Layer 5 of a small transformer language model trained on English Wikipedia (14 layers, counted from 0, width 96).
Take only the direct path to the model's output, skipping the later layers: a vector added to the residual stream pushes a token's score in proportion to its dot product with that token's output vector.

Output vectors of the tokens that the questions are about. A number n stands for n times 0.015.
"ene": 29 8 -54 15 -44 21 -38 19 28 51 28 16 8 0 11 11 1 -6 59 17 40 3 -13 34 7 -14 0 -6 3 9 -31 56 42 -11 -69 33 -14 -17 11 10 -43 -31 -1 -23 18 -14 -14 27 28 44 -29 30 18 45 -8 34 18 28 7 -10 -17 -64 3 20 -24 22 -12 15 -34 12 25 21 16 11 4 -27 14 -29 11 15 13 7 0 37 -11 -14 29 1 -27 -16 1 26 -12 -34 1 -5
"sc": 23 -13 -10 -11 6 -40 -33 8 -31 15 -14 -12 16 -23 4 10 48 -37 -19 24 -35 -12 -32 -3 44 25 10 17 -22 27 -45 -10 -4 -5 -7 43 39 14 43 -3 13 -2 15 -11 -37 -44 -13 -1 2 12 -43 5 -14 -2 -6 -27 55 4 8 -13 -2 4 11 -61 20 -4 -14 -10 -6 4 -29 21 -11 52 4 45 14 6 -26 26 -11 36 1 12 24 -87 -28 12 -9 -34 -76 -29 -16 -29 30 -35
"resident": 8 37 -21 15 -2 9 18 -12 2 -4 29 2 -13 -31 -42 0 29 -14 14 -21 -28 24 -40 -60 8 -23 32 -42 -15 9 -19 50 -18 17 -33 32 -3 -4 -16 -2 -10 7 26 -13 -32 2 33 -16 35 29 -15 4 26 47 -29 8 -13 58 0 37 7 14 -14 -65 -10 8 -3 -8 -50 32 16 -18 -28 56 6 -10 14 4 48 -2 25 1 34 26 36 -49 -14 18 25 -54 2 -18 -29 -2 18 -6
"outh": -8 12 8 -13 11 50 -46 27 -43 -21 52 -11 5 -52 16 -3 16 -14 40 -4 -32 17 41 -15 43 -48 47 17 -55 -9 -29 -6 28 -5 -38 -9 31 3 32 2 4 -60 6 13 -13 41 -10 18 3 63 -7 50 32 0 -49 -4 -34 23 9 -19 6 18 37 24 -43 2 4 2 -30 17 46 23 -6 -12 11 -28 57 -3 23 38 23 12 53 37 2 -18 -33 35 12 -42 -54 -4 13 -53 -47 -7
"rd": 50 4 -2 2 10 20 -50 17 -39 18 14 4 23 -14 -49 10 58 -25 61 8 12 35 -15 19 -23 26 -12 -33 -20 30 -40 44 -37 26 40 -21 -35 19 62 -18 9 -22 8 54 24 -3 15 26 45 -36 9 41 -6 18 -22 5 -6 -11 -19 29 -2 -33 -26 -85 -52 -33 23 12 -7 20 -3 20 10 38 3 58 -4 4 10 63 29 31 -2 3 -12 -49 -6 -3 -12 -13 -25 -3 -56 -43 6 -1
"iam": 28 13 15 48 4 -53 21 46 -21 6 -10 16 40 -54 -34 -2 -14 -2 -28 14 -4 -11 2 23 19 -61 32 -25 -2 13 -19 0 10 -11 6 -39 -15 -35 33 8 -46 -16 -15 -28 -50 23 -16 -21 43 9 -33 44 10 24 -28 13 -50 0 -6 8 22 -2 -25 34 -5 46 25 26 -29 -18 54 49 7 18 7 -6 7 -38 -2 -8 17 -2 36 22 17 -41 -60 0 -32 -59 -8 -30 14 -26 18 -12
"irst": 24 -12 2 25 16 14 -10 60 -12 8 7 -5 12 1 8 55 43 16 97 -2 -32 -20 -19 -24 20 -32 9 11 -12 -4 -11 59 -7 9 18 12 40 34 63 4 6 -19 15 -43 34 2 71 15 16 -4 -18 52 -9 18 -43 -9 4 4 -8 45 47 -17 -2 21 -22 -2 -1 8 -6 38 18 9 -3 11 13 13 25 -64 66 2 -21 37 -6 23 22 -28 -36 14 -17 -8 7 -1 -30 -31 -15 4
"}": -16 2 -16 -20 -58 11 -20 -29 18 27 36 45 -4 -40 -1 40 8 -20 9 38 4 6 -15 9 17 17 -6 -34 -28 -38 -53 0 29 6 -8 20 25 22 33 -4 12 -14 0 -32 -3 19 15 30 14 16 -10 -7 -37 -18 -23 -24 -11 14 -26 46 59 -6 -37 -22 -3 -28 5 -23 -3 -6 -4 23 -6 -6 8 2 4 -50 -23 43 30 6 13 -11 11 11 23 -23 -9 -15 -4 -9 28 23 11 -6
"acks": 2 23 -26 4 -4 16 21 48 19 -25 1 50 -3 -54 -29 38 49 -12 31 -9 -6 -8 15 -22 -12 -65 47 3 -17 -23 3 16 26 -2 -6 37 -8 -31 19 -13 10 16 -3 -9 -44 39 9 -5 -25 5 -49 -9 -29 57 9 -8 15 1 62 22 -20 23 16 -35 -16 -33 60 18 -18 41 -25 -33 -9 54 12 23 14 12 3 13 4 30 -20 31 3 31 14 53 -29 -10 -26 -11 12 -63 3 -38
"er": 10 20 20 -20 18 25 -35 18 15 -11 15 -22 17 -15 -10 4 -35 1 47 26 3 18 -6 39 -3 -15 -58 1 22 11 41 18 -51 -27 -45 -6 -18 -9 12 7 15 -3 -6 5 -16 1 -9 -13 -6 -12 7 11 -43 -30 10 -12 9 -7 -34 24 -3 38 -22 8 7 39 11 17 -16 -42 -4 43 -2 36 -3 -67 -26 29 -31 -8 4 -21 -13 36 -22 -18 26 20 34 18 9 29 -12 -3 6 7
"mer": -16 74 -25 22 -23 -10 -80 -14 -32 -2 6 -18 15 4 32 20 6 -27 23 61 -36 -9 -35 -14 43 -4 -49 22 -18 17 -3 -45 -54 -7 -6 46 -36 27 53 -14 -3 -8 -7 -29 -2 25 7 -2 42 32 -41 9 -6 36 -21 -69 -23 36 14 29 -31 16 4 -10 -11 2 27 30 4 -9 2 5 -11 -16 1 -6 -13 -34 40 18 35 -13 39 -2 -6 -37 -57 9 -16 27 -27 30 -45 18 17 -1
"ion": 47 -3 -6 5 12 -44 0 -14 29 2 6 -36 9 -31 -9 40 -37 -6 -6 32 20 80 -30 1 34 -28 42 -23 -28 23 8 -37 -33 -1 -19 15 34 22 10 5 8 19 8 -8 -9 -21 40 -30 -8 26 -26 7 -23 28 -21 11 23 20 -32 4 8 -33 0 -10 6 7 10 -2 -26 -3 41 -2 -28 40 1 51 1 -48 1 5 -26 7 -3 24 31 26 12 5 28 -27 15 -28 43 1 13 27
"augh": 52 -26 -2 1 -23 -21 -12 -7 -52 -16 34 2 13 -18 -46 8 -8 7 6 17 -49 28 -25 -3 -1 2 74 4 -47 -52 -18 66 28 9 -44 -35 12 -38 19 1 15 17 -3 -26 -16 -1 27 -15 -27 5 8 15 72 47 -18 16 20 59 20 43 -9 -2 -10 -34 -40 5 17 22 -38 48 5 53 12 13 16 39 18 -1 -58 -6 -19 -18 -11 44 62 -15 -27 32 -23 41 -7 -29 -13 -29 22 6
"ip": -10 -9 -14 11 32 -1 -7 11 5 49 -13 -28 -6 -13 3 49 2 -23 26 -2 6 6 -43 3 5 -19 22 27 -16 7 -18 17 24 9 -12 -40 -29 3 -7 8 -19 7 19 -26 -30 -17 2 -1 5 -42 -33 -31 14 44 14 -8 45 25 27 20 25 29 -25 -11 -17 38 8 -54 -34 -7 30 16 3 -23 2 -6 9 -35 -35 -3 21 8 -4 43 -15 38 17 14 19 -19 2 30 -4 -13 12 -30
" years": -17 41 6 6 -52 -13 -5 -18 -59 24 31 1 7 4 -43 -5 68 -5 -7 15 -25 -22 -4 21 -8 34 -42 -19 5 -42 17 5 -2 -28 -38 5 -4 -36 16 -38 -14 -24 24 12 24 19 32 9 13 -4 -1 -16 19 40 -14 43 -24 -5 8 -26 17 -38 -18 -35 -6 -40 10 7 0 -20 2 12 -6 15 4 -4 -4 21 12 27 -8 -8 21 18 12 -9 8 25 -50 23 7 -5 19 -29 28 32
"iety": 29 -3 -78 44 -46 -45 -8 13 -49 -2 -11 7 28 25 2 -24 0 -52 8 17 -33 46 -64 -14 34 -38 9 -51 18 -6 7 11 47 63 -41 8 55 -41 -38 -7 -2 -45 13 -58 -22 27 22 -12 24 -8 -43 11 8 54 -36 22 40 19 -18 20 -10 -23 -53 -36 9 -15 -35 19 -8 38 -10 8 -1 34 14 6 1 -48 16 39 36 -2 -35 30 21 -7 20 -12 7 -33 -29 -47 23 -19 9 5
"oor": -16 21 -6 25 35 19 -3 36 -29 -9 15 -6 43 -44 -7 14 36 3 5 -4 3 23 -45 10 -33 -25 17 -1 -44 -15 -89 7 30 0 -35 -7 -17 -40 24 -2 40 -24 1 -18 -39 -28 39 -32 18 15 -52 -17 19 12 -27 2 -8 0 31 27 26 -41 19 -21 -22 38 20 -11 -34 47 45 23 -23 0 3 2 9 1 10 8 17 28 -30 32 12 -35 8 -14 1 -30 -31 -12 4 -50 10 1
"anc": 30 31 29 10 3 -37 -12 -10 2 7 6 8 -7 -63 15 40 -12 -15 -7 35 -4 -22 -1 23 6 9 26 -5 -18 25 -9 -26 15 -6 7 -21 19 -56 21 1 16 -31 26 -42 -30 14 6 -46 -9 24 -51 1 52 47 -6 -2 -30 -14 -29 39 -3 -1 1 2 -50 11 15 30 -69 5 26 37 -6 -1 2 -28 0 12 -30 -31 8 -13 35 19 41 -16 -14 31 -21 24 -13 -21 -39 19 27 -15
" and": -1 15 31 -18 23 -6 -18 -3 21 -7 -4 -25 -7 19 -6 -37 -34 -13 10 -23 14 -7 19 27 -31 34 -11 16 -14 -2 17 -13 -15 -35 -2 -17 -3 11 -39 -8 -21 12 -9 -10 23 5 -24 19 -47 -15 5 -19 -28 -4 17 15 -15 6 33 -29 -1 -3 -4 19 0 20 -30 -8 1 5 -5 -20 13 -11 -3 49 -8 -2 -9 -26 -9 -9 -15 -10 -21 -11 -14 -14 -1 9 -3 9 19 19 26 11
"eral": -2 18 -25 -18 -16 -21 -23 59 -14 -49 28 -29 -4 -47 -22 38 -7 -9 84 5 -27 42 -60 6 26 -5 -17 -63 7 2 7 13 -16 -27 15 65 -26 3 5 -8 22 -45 -2 -68 9 2 17 -19 47 -28 -1 -2 -5 24 -45 -27 -4 26 8 28 45 54 -32 31 -55 -17 7 -29 -36 9 26 -1 -8 76 6 -3 -32 -19 33 -31 -19 8 -36 -1 -27 -45 27 -14 -29 -8 -4 -6 -9 -39 2 -53
" million": -3 19 -22 -19 -16 1 -21 -19 -40 14 41 9 6 -7 -55 -18 44 2 -5 48 -14 14 -15 1 -25 37 19 -61 11 -58 -18 16 24 17 -26 15 34 -36 27 -18 -48 -20 37 -6 -8 -11 24 36 14 -12 -2 48 -27 38 -1 11 -5 -14 40 23 15 7 -12 -2 -22 -2 5 -14 -20 7 -37 -47 36 -31 9 1 19 -40 7 7 46 -4 20 29 41 -6 -1 20 -40 -39 -9 25 -3 -23 35 -15
"ort": 8 10 -5 35 22 35 12 -4 -35 -45 54 13 20 -22 17 30 5 -4 39 6 -20 37 35 17 -2 -9 20 -5 12 19 -40 -43 23 -14 11 31 -5 -8 17 -4 6 11 -3 -56 11 -5 9 -55 -16 -2 41 2 45 32 -43 -17 -10 15 -41 38 -12 38 12 -15 -39 -5 44 23 -16 -8 -4 56 -29 25 -5 -4 -9 24 -1 11 25 7 -6 35 13 -16 -22 40 10 -5 42 -3 -39 -9 1 -11
"ries": 21 20 -18 19 -13 -13 -33 -10 -6 39 -7 -12 27 7 -20 5 16 -4 41 23 -15 -35 -38 49 -19 -14 12 -35 -4 28 -22 48 62 26 -9 8 28 -25 57 0 -21 32 2 -20 -23 8 59 -21 15 9 4 25 4 68 -10 -20 0 -20 6 18 -35 16 -42 -5 16 1 30 -32 7 32 -9 -17 -41 35 10 28 -35 15 -30 64 61 37 0 49 9 -38 -4 38 10 1 -7 -46 31 -32 47 -35
"h": 2 -3 -7 -8 16 45 -12 43 5 7 5 -19 -20 13 17 -4 8 -49 19 -3 12 44 -6 -4 4 28 -37 8 -12 26 8 16 11 15 -29 -30 -4 4 42 9 -13 17 18 26 -23 -55 31 29 -10 -25 -5 -14 -29 -9 15 -11 4 69 -27 -41 -27 -3 1 -14 11 9 -6 -16 -12 -47 15 3 -1 33 -5 -5 -12 17 -5 -23 -3 -27 -15 13 16 24 -25 -42 2 -3 6 -9 -11 13 -31 -12
"son": 22 42 -48 8 -17 6 16 -1 2 -18 -27 18 22 10 44 15 -37 -22 4 -31 -20 28 -3 19 23 13 23 11 20 -17 -45 -5 -12 4 -38 -24 10 22 32 -1 -66 5 -17 13 -44 37 24 11 15 53 -33 4 -20 -4 -4 -27 -1 -3 -75 2 -34 27 0 -18 -59 1 15 44 -29 39 11 -23 -13 -16 6 11 13 3 44 2 -20 10 27 14 24 -55 -57 -23 -23 -45 -47 -4 15 1 13 -2
" that": -41 -2 22 6 26 -22 -35 -9 5 15 25 5 23 -32 4 -29 -20 -37 14 16 -19 32 -41 -25 3 21 -21 -27 27 -3 9 -27 -6 8 -4 19 1 27 -23 -13 -17 2 2 -12 31 5 -6 -12 -28 24 -10 1 -18 -9 -12 2 -10 36 21 -8 8 -42 7 2 -7 -23 -22 27 20 -3 -2 -26 -8 -30 -1 -8 -13 -25 -16 -22 33 24 8 20 -11 -12 -4 16 -12 5 18 -4 6 -4 36 -25
"ies": 46 -28 -25 35 5 -10 -50 43 -17 50 3 -15 15 -43 13 -24 -17 -13 12 -15 19 -35 -16 41 14 -18 8 -11 15 8 -8 -2 41 33 -53 -34 -32 -19 15 8 7 -14 -4 -49 -53 20 12 -34 19 -16 -4 -10 17 46 14 24 27 -25 -33 22 10 15 -3 -26 -11 21 36 -10 8 3 -16 -15 -6 25 7 32 -17 6 -43 29 1 32 -3 49 1 11 -3 25 -17 -67 -12 -40 66 -2 16 2
" office": 0 19 -8 11 4 -15 -20 33 -60 47 15 32 40 -34 -13 -35 -24 -6 -18 23 -31 2 -33 -50 43 33 26 -30 -8 -19 -20 37 -8 -29 -8 17 5 17 29 -20 -2 -25 7 6 0 15 13 -56 10 39 4 29 29 2 -7 34 36 58 31 20 51 62 10 -39 21 -9 -12 -4 -36 -13 29 -24 -38 73 0 -12 51 5 15 41 34 -9 31 6 18 -31 23 14 -14 -7 -39 -22 18 -15 29 17
" Year": 19 -2 -30 -36 -6 24 -26 19 -31 -41 -11 7 -5 13 -26 11 69 5 -24 -35 -37 -21 -28 21 12 -14 4 -13 31 -17 -13 -6 -22 4 -14 5 35 -21 15 -30 -6 -36 34 -34 25 -19 49 -2 27 -7 1 6 62 16 6 4 -8 -12 13 30 7 -5 -1 -40 -34 -12 7 0 -10 -7 -13 -24 12 47 3 -8 34 -16 -14 0 -13 -20 40 35 -32 7 23 18 -45 37 -15 -3 19 -40 -10 22
"iet": 32 4 -45 -16 -2 -23 5 23 -17 8 -7 21 -17 -25 -28 -20 29 -27 -23 -1 18 45 -41 14 77 -13 11 -31 15 19 -9 27 44 40 -21 -25 11 -46 -19 7 -27 -22 14 -36 -36 25 47 -20 50 -11 -46 -8 10 61 -9 7 2 34 -4 35 -25 -1 -35 -40 39 3 -17 14 -48 36 -14 21 8 -31 10 3 -19 1 -22 -7 17 -14 -10 56 10 -29 15 15 -8 -41 19 -16 -3 20 6 -11

Each question shows what one neuron of this layer's MLP adds at an activation of 1. A number n stands for n times 0.012.

n330: 15 6 -18 1 -3 -4 -6 0 -5 -17 0 20 -25 -24 -3 -20 38 5 -15 -13 9 3 -3 38 3 -18 -1 11 6 29 4 -8 9 -22 -18 4 -36 20 18 -12 -7 25 -4 2 -29 -8 -4 14 5 16 -4 -6 33 -10 10 -17 6 -4 -42 12 -11 15 -4 12 -40 -25 29 7 -20 2 18 -12 14 -10 14 -1 24 17 50 9 -28 -19 -7 -12 8 -15 12 -10 13 25 2 9 2 15 18 -4
Which of these tokens does it push up most? "son"

n306: 23 -8 -4 -13 -7 12 -12 -14 -6 -12 3 -6 -4 -57 16 -18 -4 29 -19 -20 20 9 15 -2 -1 7 24 -19 3 -5 -9 9 -33 8 20 -1 2 -7 25 6 6 -2 33 -19 -45 -2 -15 9 15 0 -45 -24 25 22 40 -17 -6 6 -14 -29 16 4 -48 9 1 -2 23 -26 -31 -22 4 -1 17 -15 -4 -1 3 27 -29 -21 16 -10 1 22 -37 -3 2 -36 -2 20 -4 -3 -18 -40 1 -16
Which of these tokens does it push up most? "anc"

n244: -9 0 22 4 17 1 1 47 -2 -24 -15 -2 6 16 -42 -3 5 -15 -7 27 -18 -3 28 39 13 -6 -4 13 16 19 -8 47 -45 0 -18 23 -2 -29 -2 39 7 -23 -20 -4 -8 5 -12 -15 -22 27 14 5 2 -16 17 -9 7 -29 -19 -25 0 -22 11 -17 7 18 -36 -26 -4 -28 -10 15 8 1 -64 -12 -19 -12 -20 -14 5 -11 -44 11 -33 18 8 12 -11 -25 12 6 -12 8 22 -4
Which of these tokens does it push up most? "er"

n262: -4 -10 20 -13 2 18 4 18 18 -4 4 -10 12 17 -14 -13 4 -18 10 -7 21 -19 9 17 -17 19 5 1 34 6 12 -15 1 20 -15 28 1 41 -4 37 46 6 -20 8 -12 -9 2 3 -12 -8 -11 -9 -25 19 26 5 24 5 -19 -17 2 -18 10 16 23 2 18 -32 -44 8 31 4 -52 0 -49 16 -6 -6 -19 8 -6 -20 23 38 6 42 10 -3 10 -23 20 -25 59 -16 16 39
Which three tokens does it push up most, strongest first? "ion", "ies", "h"

n112: 25 -41 -8 16 -47 -17 -11 -27 8 -26 -22 -22 26 -17 -3 -2 21 -19 5 15 -20 -16 22 -17 -7 -28 -40 5 11 1 -6 6 15 15 -5 27 -15 13 22 -6 -33 5 -6 -11 1 -13 10 40 8 20 -4 -26 25 11 -17 23 -19 20 -2 -40 26 -21 -1 3 -2 12 12 3 -15 12 -31 -7 10 -10 23 17 5 -16 -22 -2 -12 27 10 12 15 -17 5 19 23 5 21 1 17 -5 -5 -1
Which of these tokens does it push up most? "ene"

n189: 3 -7 -23 -6 -34 -2 21 38 -10 21 -11 -9 26 -20 -2 -5 -9 1 4 -10 0 -26 -27 -26 -5 2 30 -27 -14 -16 -1 -15 -10 -2 13 17 -26 -5 -28 -4 3 -11 23 28 13 -30 -2 -26 54 29 -18 -4 26 -37 -13 -14 9 -1 -10 -9 11 -9 -3 11 -9 14 -19 10 -3 24 -7 32 -25 14 23 22 21 31 4 -5 -52 17 19 -8 18 7 5 42 -4 -6 -16 -4 10 -17 -8 16
Which of these tokens does it push up most? " office"

n242: 37 3 -14 -4 19 -13 -33 16 40 3 -13 -24 -10 -44 -6 -6 7 14 -15 10 9 -21 -7 -19 -3 16 20 12 -17 -1 38 -9 14 17 -27 29 -52 4 -24 26 1 23 32 15 -4 10 4 -5 32 9 2 -10 24 12 1 -3 38 -23 24 6 39 -8 5 27 3 -31 25 10 -18 13 16 2 -5 -4 -13 -15 -7 16 -15 6 -20 -13 -24 5 27 15 -16 15 10 9 9 16 27 1 -21 -17
Which of these tokens does it push up most? "ies"

n135: -30 -11 29 18 -1 -11 12 -15 -26 16 -9 -37 -20 11 10 -28 6 -14 -1 14 -21 -2 13 -4 6 -12 -2 -2 -7 10 0 -16 8 29 -6 26 -8 5 34 1 16 -5 -9 29 23 26 -12 13 -2 6 -7 3 -18 -12 16 -42 1 -4 12 -12 16 8 36 -17 0 -15 -13 16 -12 -10 -3 14 15 31 12 -15 12 -8 5 -32 11 -27 9 5 2 -21 -28 5 -6 -4 33 20 -21 -17 34 9
Pushed down most: "ies"

n140: 35 -9 12 38 21 33 -12 13 15 -3 -24 -20 -7 -45 6 1 4 -5 7 -17 29 -12 -12 -20 49 36 -25 -3 -21 14 4 -6 -35 -1 3 38 -28 -26 -3 -5 32 21 -8 0 5 -34 9 38 10 -2 -18 19 10 -8 24 0 17 32 10 -7 9 0 13 14 1 -6 13 10 -53 -11 -1 -16 15 -1 25 0 23 1 9 2 12 -28 -6 28 45 11 -14 -10 29 -26 -36 -21 7 47 14 38
Pushed down most: "ries"

n365: -3 -15 42 16 17 22 -22 18 -10 28 -4 37 9 -13 10 -10 26 3 5 -13 -12 24 -13 8 -8 2 8 -17 -1 -19 -45 -27 -10 20 -1 7 19 -13 6 31 6 35 14 5 2 -26 -49 12 -25 -4 -40 31 -1 -22 0 -1 -40 19 -9 21 21 -31 -6 19 6 47 12 1 17 24 0 -6 -22 9 36 -17 20 32 8 -7 23 -25 -20 -29 -20 -11 26 15 17 5 26 7 19 -18 -41 5
Which two tokens does it push up most, strongest first? "oor", "outh"

n199: 15 16 11 -29 0 21 25 16 -9 5 6 15 -20 -13 -13 -14 17 1 10 -42 7 -31 4 -15 24 -5 -3 6 10 -17 -15 -9 4 -27 8 -9 13 -3 -14 -16 -11 -16 -10 29 17 -23 -9 -4 -3 2 22 1 24 4 -2 9 -31 -15 -8 -1 14 5 13 -13 -7 -12 -12 5 -17 2 35 13 3 29 -10 11 -15 6 39 18 16 4 -11 -16 22 9 -15 19 32 -23 -8 -6 11 21 -17 8
Which two tokens does it push up most, strongest first? "outh", "resident"

n63: 10 -22 -31 20 -26 9 23 1 4 10 -10 29 18 -5 -6 1 16 -13 18 1 -32 -11 8 -12 -2 25 12 -14 -7 5 -5 0 21 6 6 10 -20 -25 -5 56 21 -14 -8 13 12 6 -7 -3 -6 -5 -15 0 -4 19 -10 6 10 23 -3 15 -3 -2 -25 7 0 -30 -23 15 -1 -13 -12 1 0 8 17 -6 -4 16 -12 4 -1 -8 -9 7 33 -19 26 4 -23 35 -17 -27 2 -1 0 -14
Which two tokens does it push up most, strongest first? "iety", "augh"

n10: -6 -8 7 5 -42 6 25 -7 -6 -6 -9 -37 18 7 -1 -24 4 22 -17 -16 14 5 13 20 3 22 7 9 1 -26 36 -3 -11 -22 16 -7 -1 4 1 23 -11 7 12 -4 -2 15 -38 11 -1 9 -19 -2 19 3 -38 30 -31 -5 -30 -8 -16 -2 1 23 34 -19 -18 -3 1 2 -2 -8 34 1 -8 24 -14 3 13 -37 14 0 12 -4 -14 37 23 -6 5 14 -9 -44 18 -7 -1 -39
Which two tokens does it push up most, strongest first? " and", " years"

n17: -7 -4 6 17 32 12 10 -2 -8 39 36 -9 -9 -7 7 2 18 -21 11 -14 5 -15 7 8 -22 -11 -30 -3 7 -1 9 7 14 5 31 -12 6 -9 0 20 -2 30 29 36 -6 15 4 1 29 -28 2 2 -46 8 5 -2 -10 9 17 -2 -29 22 -22 14 -8 6 4 30 -31 -24 -6 -3 1 -12 -9 -49 8 11 1 -25 8 -3 7 12 2 -35 28 1 -10 -22 3 1 -4 19 59 10
Which two tokens does it push up most, strongest first? "er", " million"

n281: 18 -7 0 -20 -9 20 -6 -18 -13 11 24 13 -3 -16 3 -16 26 15 37 11 2 -18 -3 -10 -21 33 -7 -3 12 4 4 52 -16 5 29 -2 -6 35 -1 -4 -1 23 9 7 20 10 -2 5 -3 13 22 4 -12 -11 -4 19 -4 -2 8 22 -33 25 -17 -4 -32 -10 43 31 -40 18 8 11 8 -8 14 -10 20 21 16 6 -13 -27 16 -40 24 7 15 39 18 27 3 33 9 -8 25 23
Which two tokens does it push up most, strongest first? "rd", "augh"

n117: -3 -4 11 -9 -14 -7 13 49 7 5 34 -8 26 -17 34 -12 -23 6 34 -7 30 21 8 20 3 18 8 10 -6 -7 -5 -3 6 30 10 3 13 9 -6 -1 41 20 -8 7 10 -23 26 -16 11 -28 -5 5 -17 -14 -29 -1 -29 16 -15 -7 11 3 1 -15 -12 -8 3 -19 1 -7 -7 33 16 17 7 -14 15 6 1 -1 -28 -6 -4 21 -9 -24 8 6 -23 -2 1 -5 16 -12 9 19
Which of these tokens does it push up most? "eral"

n80: -20 -8 4 8 26 2 -4 6 14 2 9 -24 5 4 7 -24 -18 15 42 4 -38 28 4 -4 -24 25 -15 28 19 23 -19 -14 -4 11 -29 -35 -6 -27 -45 -28 3 31 -15 -1 6 -12 23 7 -34 17 -10 -4 -20 -3 -18 16 11 -16 10 8 15 6 16 -31 31 -25 -41 -2 22 17 -3 20 -4 -32 -17 1 23 -26 1 9 42 -22 -8 -20 -4 -5 46 7 16 -9 57 -38 1 2 27 -5
Which three tokens does it push up most, strongest first? " that", " and", "iety"

n374: 3 8 1 -23 4 -28 -13 8 8 -2 10 9 17 41 10 2 25 -17 -18 -12 -38 -3 -25 -21 20 10 21 17 10 2 -2 -10 -23 -11 -36 11 -12 1 7 -26 -4 0 -18 -12 4 -32 27 38 -22 -20 46 7 -9 3 -27 9 -5 6 1 13 9 -14 3 2 -22 -2 -11 -4 2 -30 -27 -1 -19 24 -11 -8 4 -11 37 -1 -2 13 -10 11 -25 2 -7 -6 -7 22 -25 16 29 22 12 13
Which of these tokens does it push up most? " Year"

n56: 1 -12 -20 -10 17 -3 16 -7 1 -2 -19 -23 -6 11 24 19 -17 -28 30 13 -1 20 39 -10 4 -26 -11 22 -2 17 1 44 -3 -10 22 29 -6 -15 20 24 22 7 3 0 -9 48 18 19 3 -25 -10 -23 -8 -2 -16 32 4 -3 7 9 -24 -1 -14 1 20 -5 4 4 -18 2 -18 -16 17 -9 18 -29 29 0 31 -6 -4 23 3 23 9 -25 3 26 -16 16 -7 -36 -15 22 -18 -19
Which three tokens does it push up most, strongest first? "irst", "acks", "iet"

n0: 19 4 -16 6 12 2 -9 14 -36 -15 0 4 2 23 6 -2 -6 35 -25 -59 -16 12 -25 22 -23 11 20 2 33 -47 -28 6 -3 31 -7 22 14 5 6 -38 3 -9 18 -12 -2 -3 9 -3 -7 -20 1 -18 6 -10 -1 5 -5 3 7 21 20 -5 -14 -16 10 53 27 11 10 14 -6 3 12 4 -4 -9 25 36 9 -6 28 1 15 -17 -18 -14 10 -13 12 8 26 -35 10 -30 5 21
Which two tokens does it push up most, strongest first? " Year", "oor"

n152: -2 -18 18 1 13 -7 10 52 -10 12 -13 18 10 -33 0 -2 14 3 -9 3 -28 -22 -3 -22 21 -33 27 39 8 27 20 -20 6 -20 19 18 16 6 18 18 14 10 10 16 23 5 -20 -36 -20 -11 -1 -21 12 -2 -11 -6 3 -7 41 -1 -30 10 8 9 21 32 12 -24 37 31 -13 -2 47 -22 25 -9 2 16 1 -21 30 -2 26 8 -9 -11 -7 21 -18 9 1 5 -5 -25 23 13
Pushed down most: "}"

n183: 18 15 -3 -24 -51 -40 -3 3 -10 14 42 -26 -12 6 -10 25 4 -18 -21 -13 3 34 5 22 23 -17 0 -10 26 8 36 -2 17 51 -14 -18 10 -16 1 -22 -45 10 2 -1 10 -7 28 16 -9 -11 16 8 -22 7 28 16 44 -22 15 -23 2 8 16 -8 -25 -11 22 11 13 1 21 -6 23 -1 22 30 16 -6 17 -14 -7 2 26 -7 -12 -2 31 -23 25 -6 -20 -13 12 -22 -28 32
Pushed down most: "ort"

n122: 50 3 -14 2 9 1 29 8 -34 -9 -5 7 22 -4 -31 25 36 23 40 17 13 13 15 -1 -18 -2 5 -9 -9 -26 39 3 13 10 -27 16 -3 -26 1 18 7 -10 -7 19 26 -7 -5 28 9 -9 22 2 23 -11 -31 -11 2 -19 -32 22 11 -4 -18 34 -2 19 16 6 23 -48 2 -41 29 36 -10 6 7 -17 -14 -24 18 29 -2 -17 -13 -1 9 -8 -7 -44 -12 4 29 2 1 -51
Which two tokens does it push up most, strongest first? "eral", " million"

n24: 19 2 19 9 -4 -2 7 6 -28 15 -8 -5 -9 0 -8 14 7 2 -11 -17 10 24 13 -1 13 8 0 -18 30 -2 -36 -4 10 -35 -48 -5 17 8 -2 9 32 17 -6 32 -33 -13 17 -13 -33 3 -27 24 -8 7 37 -5 -5 4 -8 -57 25 -3 -11 -29 -23 -5 17 -11 -6 -15 10 9 -27 24 21 -23 21 10 8 5 -13 37 5 22 -2 13 -8 3 6 -26 20 16 9 17 11 5
Pushed down most: "mer"

n180: -1 -6 -13 18 -13 21 -25 -26 5 -12 11 -27 -18 27 -23 36 3 24 21 -18 14 13 -19 -7 -3 15 -15 6 14 7 2 -1 10 5 -12 9 25 19 -42 5 -14 -18 23 10 1 -24 10 -4 -2 -22 8 -15 -38 -34 -23 13 -5 -3 41 -23 7 -9 47 -1 11 -12 -31 11 18 -2 -21 6 -13 14 -47 9 -32 17 14 -6 -16 -15 -17 -27 25 -8 9 0 25 14 -11 14 -15 -12 -17 17
Pushed down most: "iam"

n33: 3 -1 21 -9 -20 12 -20 28 -25 -2 9 -18 -8 10 -7 35 -8 28 3 -14 1 -10 -24 -31 29 12 10 24 33 -5 19 -8 -15 -24 -13 3 7 14 46 -26 -33 -28 0 26 -2 -18 10 -30 37 -13 -18 -26 -10 -4 2 9 18 3 28 -3 9 -16 -19 -5 -20 -36 -7 -6 1 12 20 -15 23 34 3 -8 -9 5 -52 19 -20 12 -24 7 -12 -19 8 -9 3 2 4 -18 9 -17 -2 14
Pushed down most: "ort"

n55: -12 1 -21 -20 35 4 16 6 1 14 5 6 -27 5 -21 15 23 -16 -1 9 -44 28 -8 -9 16 8 -9 16 -39 4 11 12 1 25 1 7 5 -46 -3 3 12 8 19 16 -30 -26 16 -1 27 43 -13 5 7 -25 10 -12 9 15 -3 33 23 -20 -16 -10 15 3 -24 2 -2 6 -7 4 17 37 9 -5 -16 -7 30 25 -5 19 10 13 -12 14 46 52 -2 13 10 14 18 -21 17 -8
Which of these tokens does it push up most? "resident"

n259: -5 11 -23 10 2 17 -14 24 -36 -30 15 8 5 -24 -43 -13 -7 -9 2 -15 -12 22 8 -32 -10 8 -14 3 -22 37 -19 -5 0 24 25 -10 -21 -16 23 -7 -11 4 -3 -20 -23 -16 -2 37 -4 -5 36 17 3 -15 6 -26 -26 -11 -1 27 23 -11 0 31 -27 -13 23 -23 -13 -9 -1 -18 10 4 4 -5 -23 22 -2 -8 -28 -19 25 10 -13 -31 14 -10 17 0 43 7 10 -25 23 19
Which two tokens does it push up most, strongest first? "eral", "rd"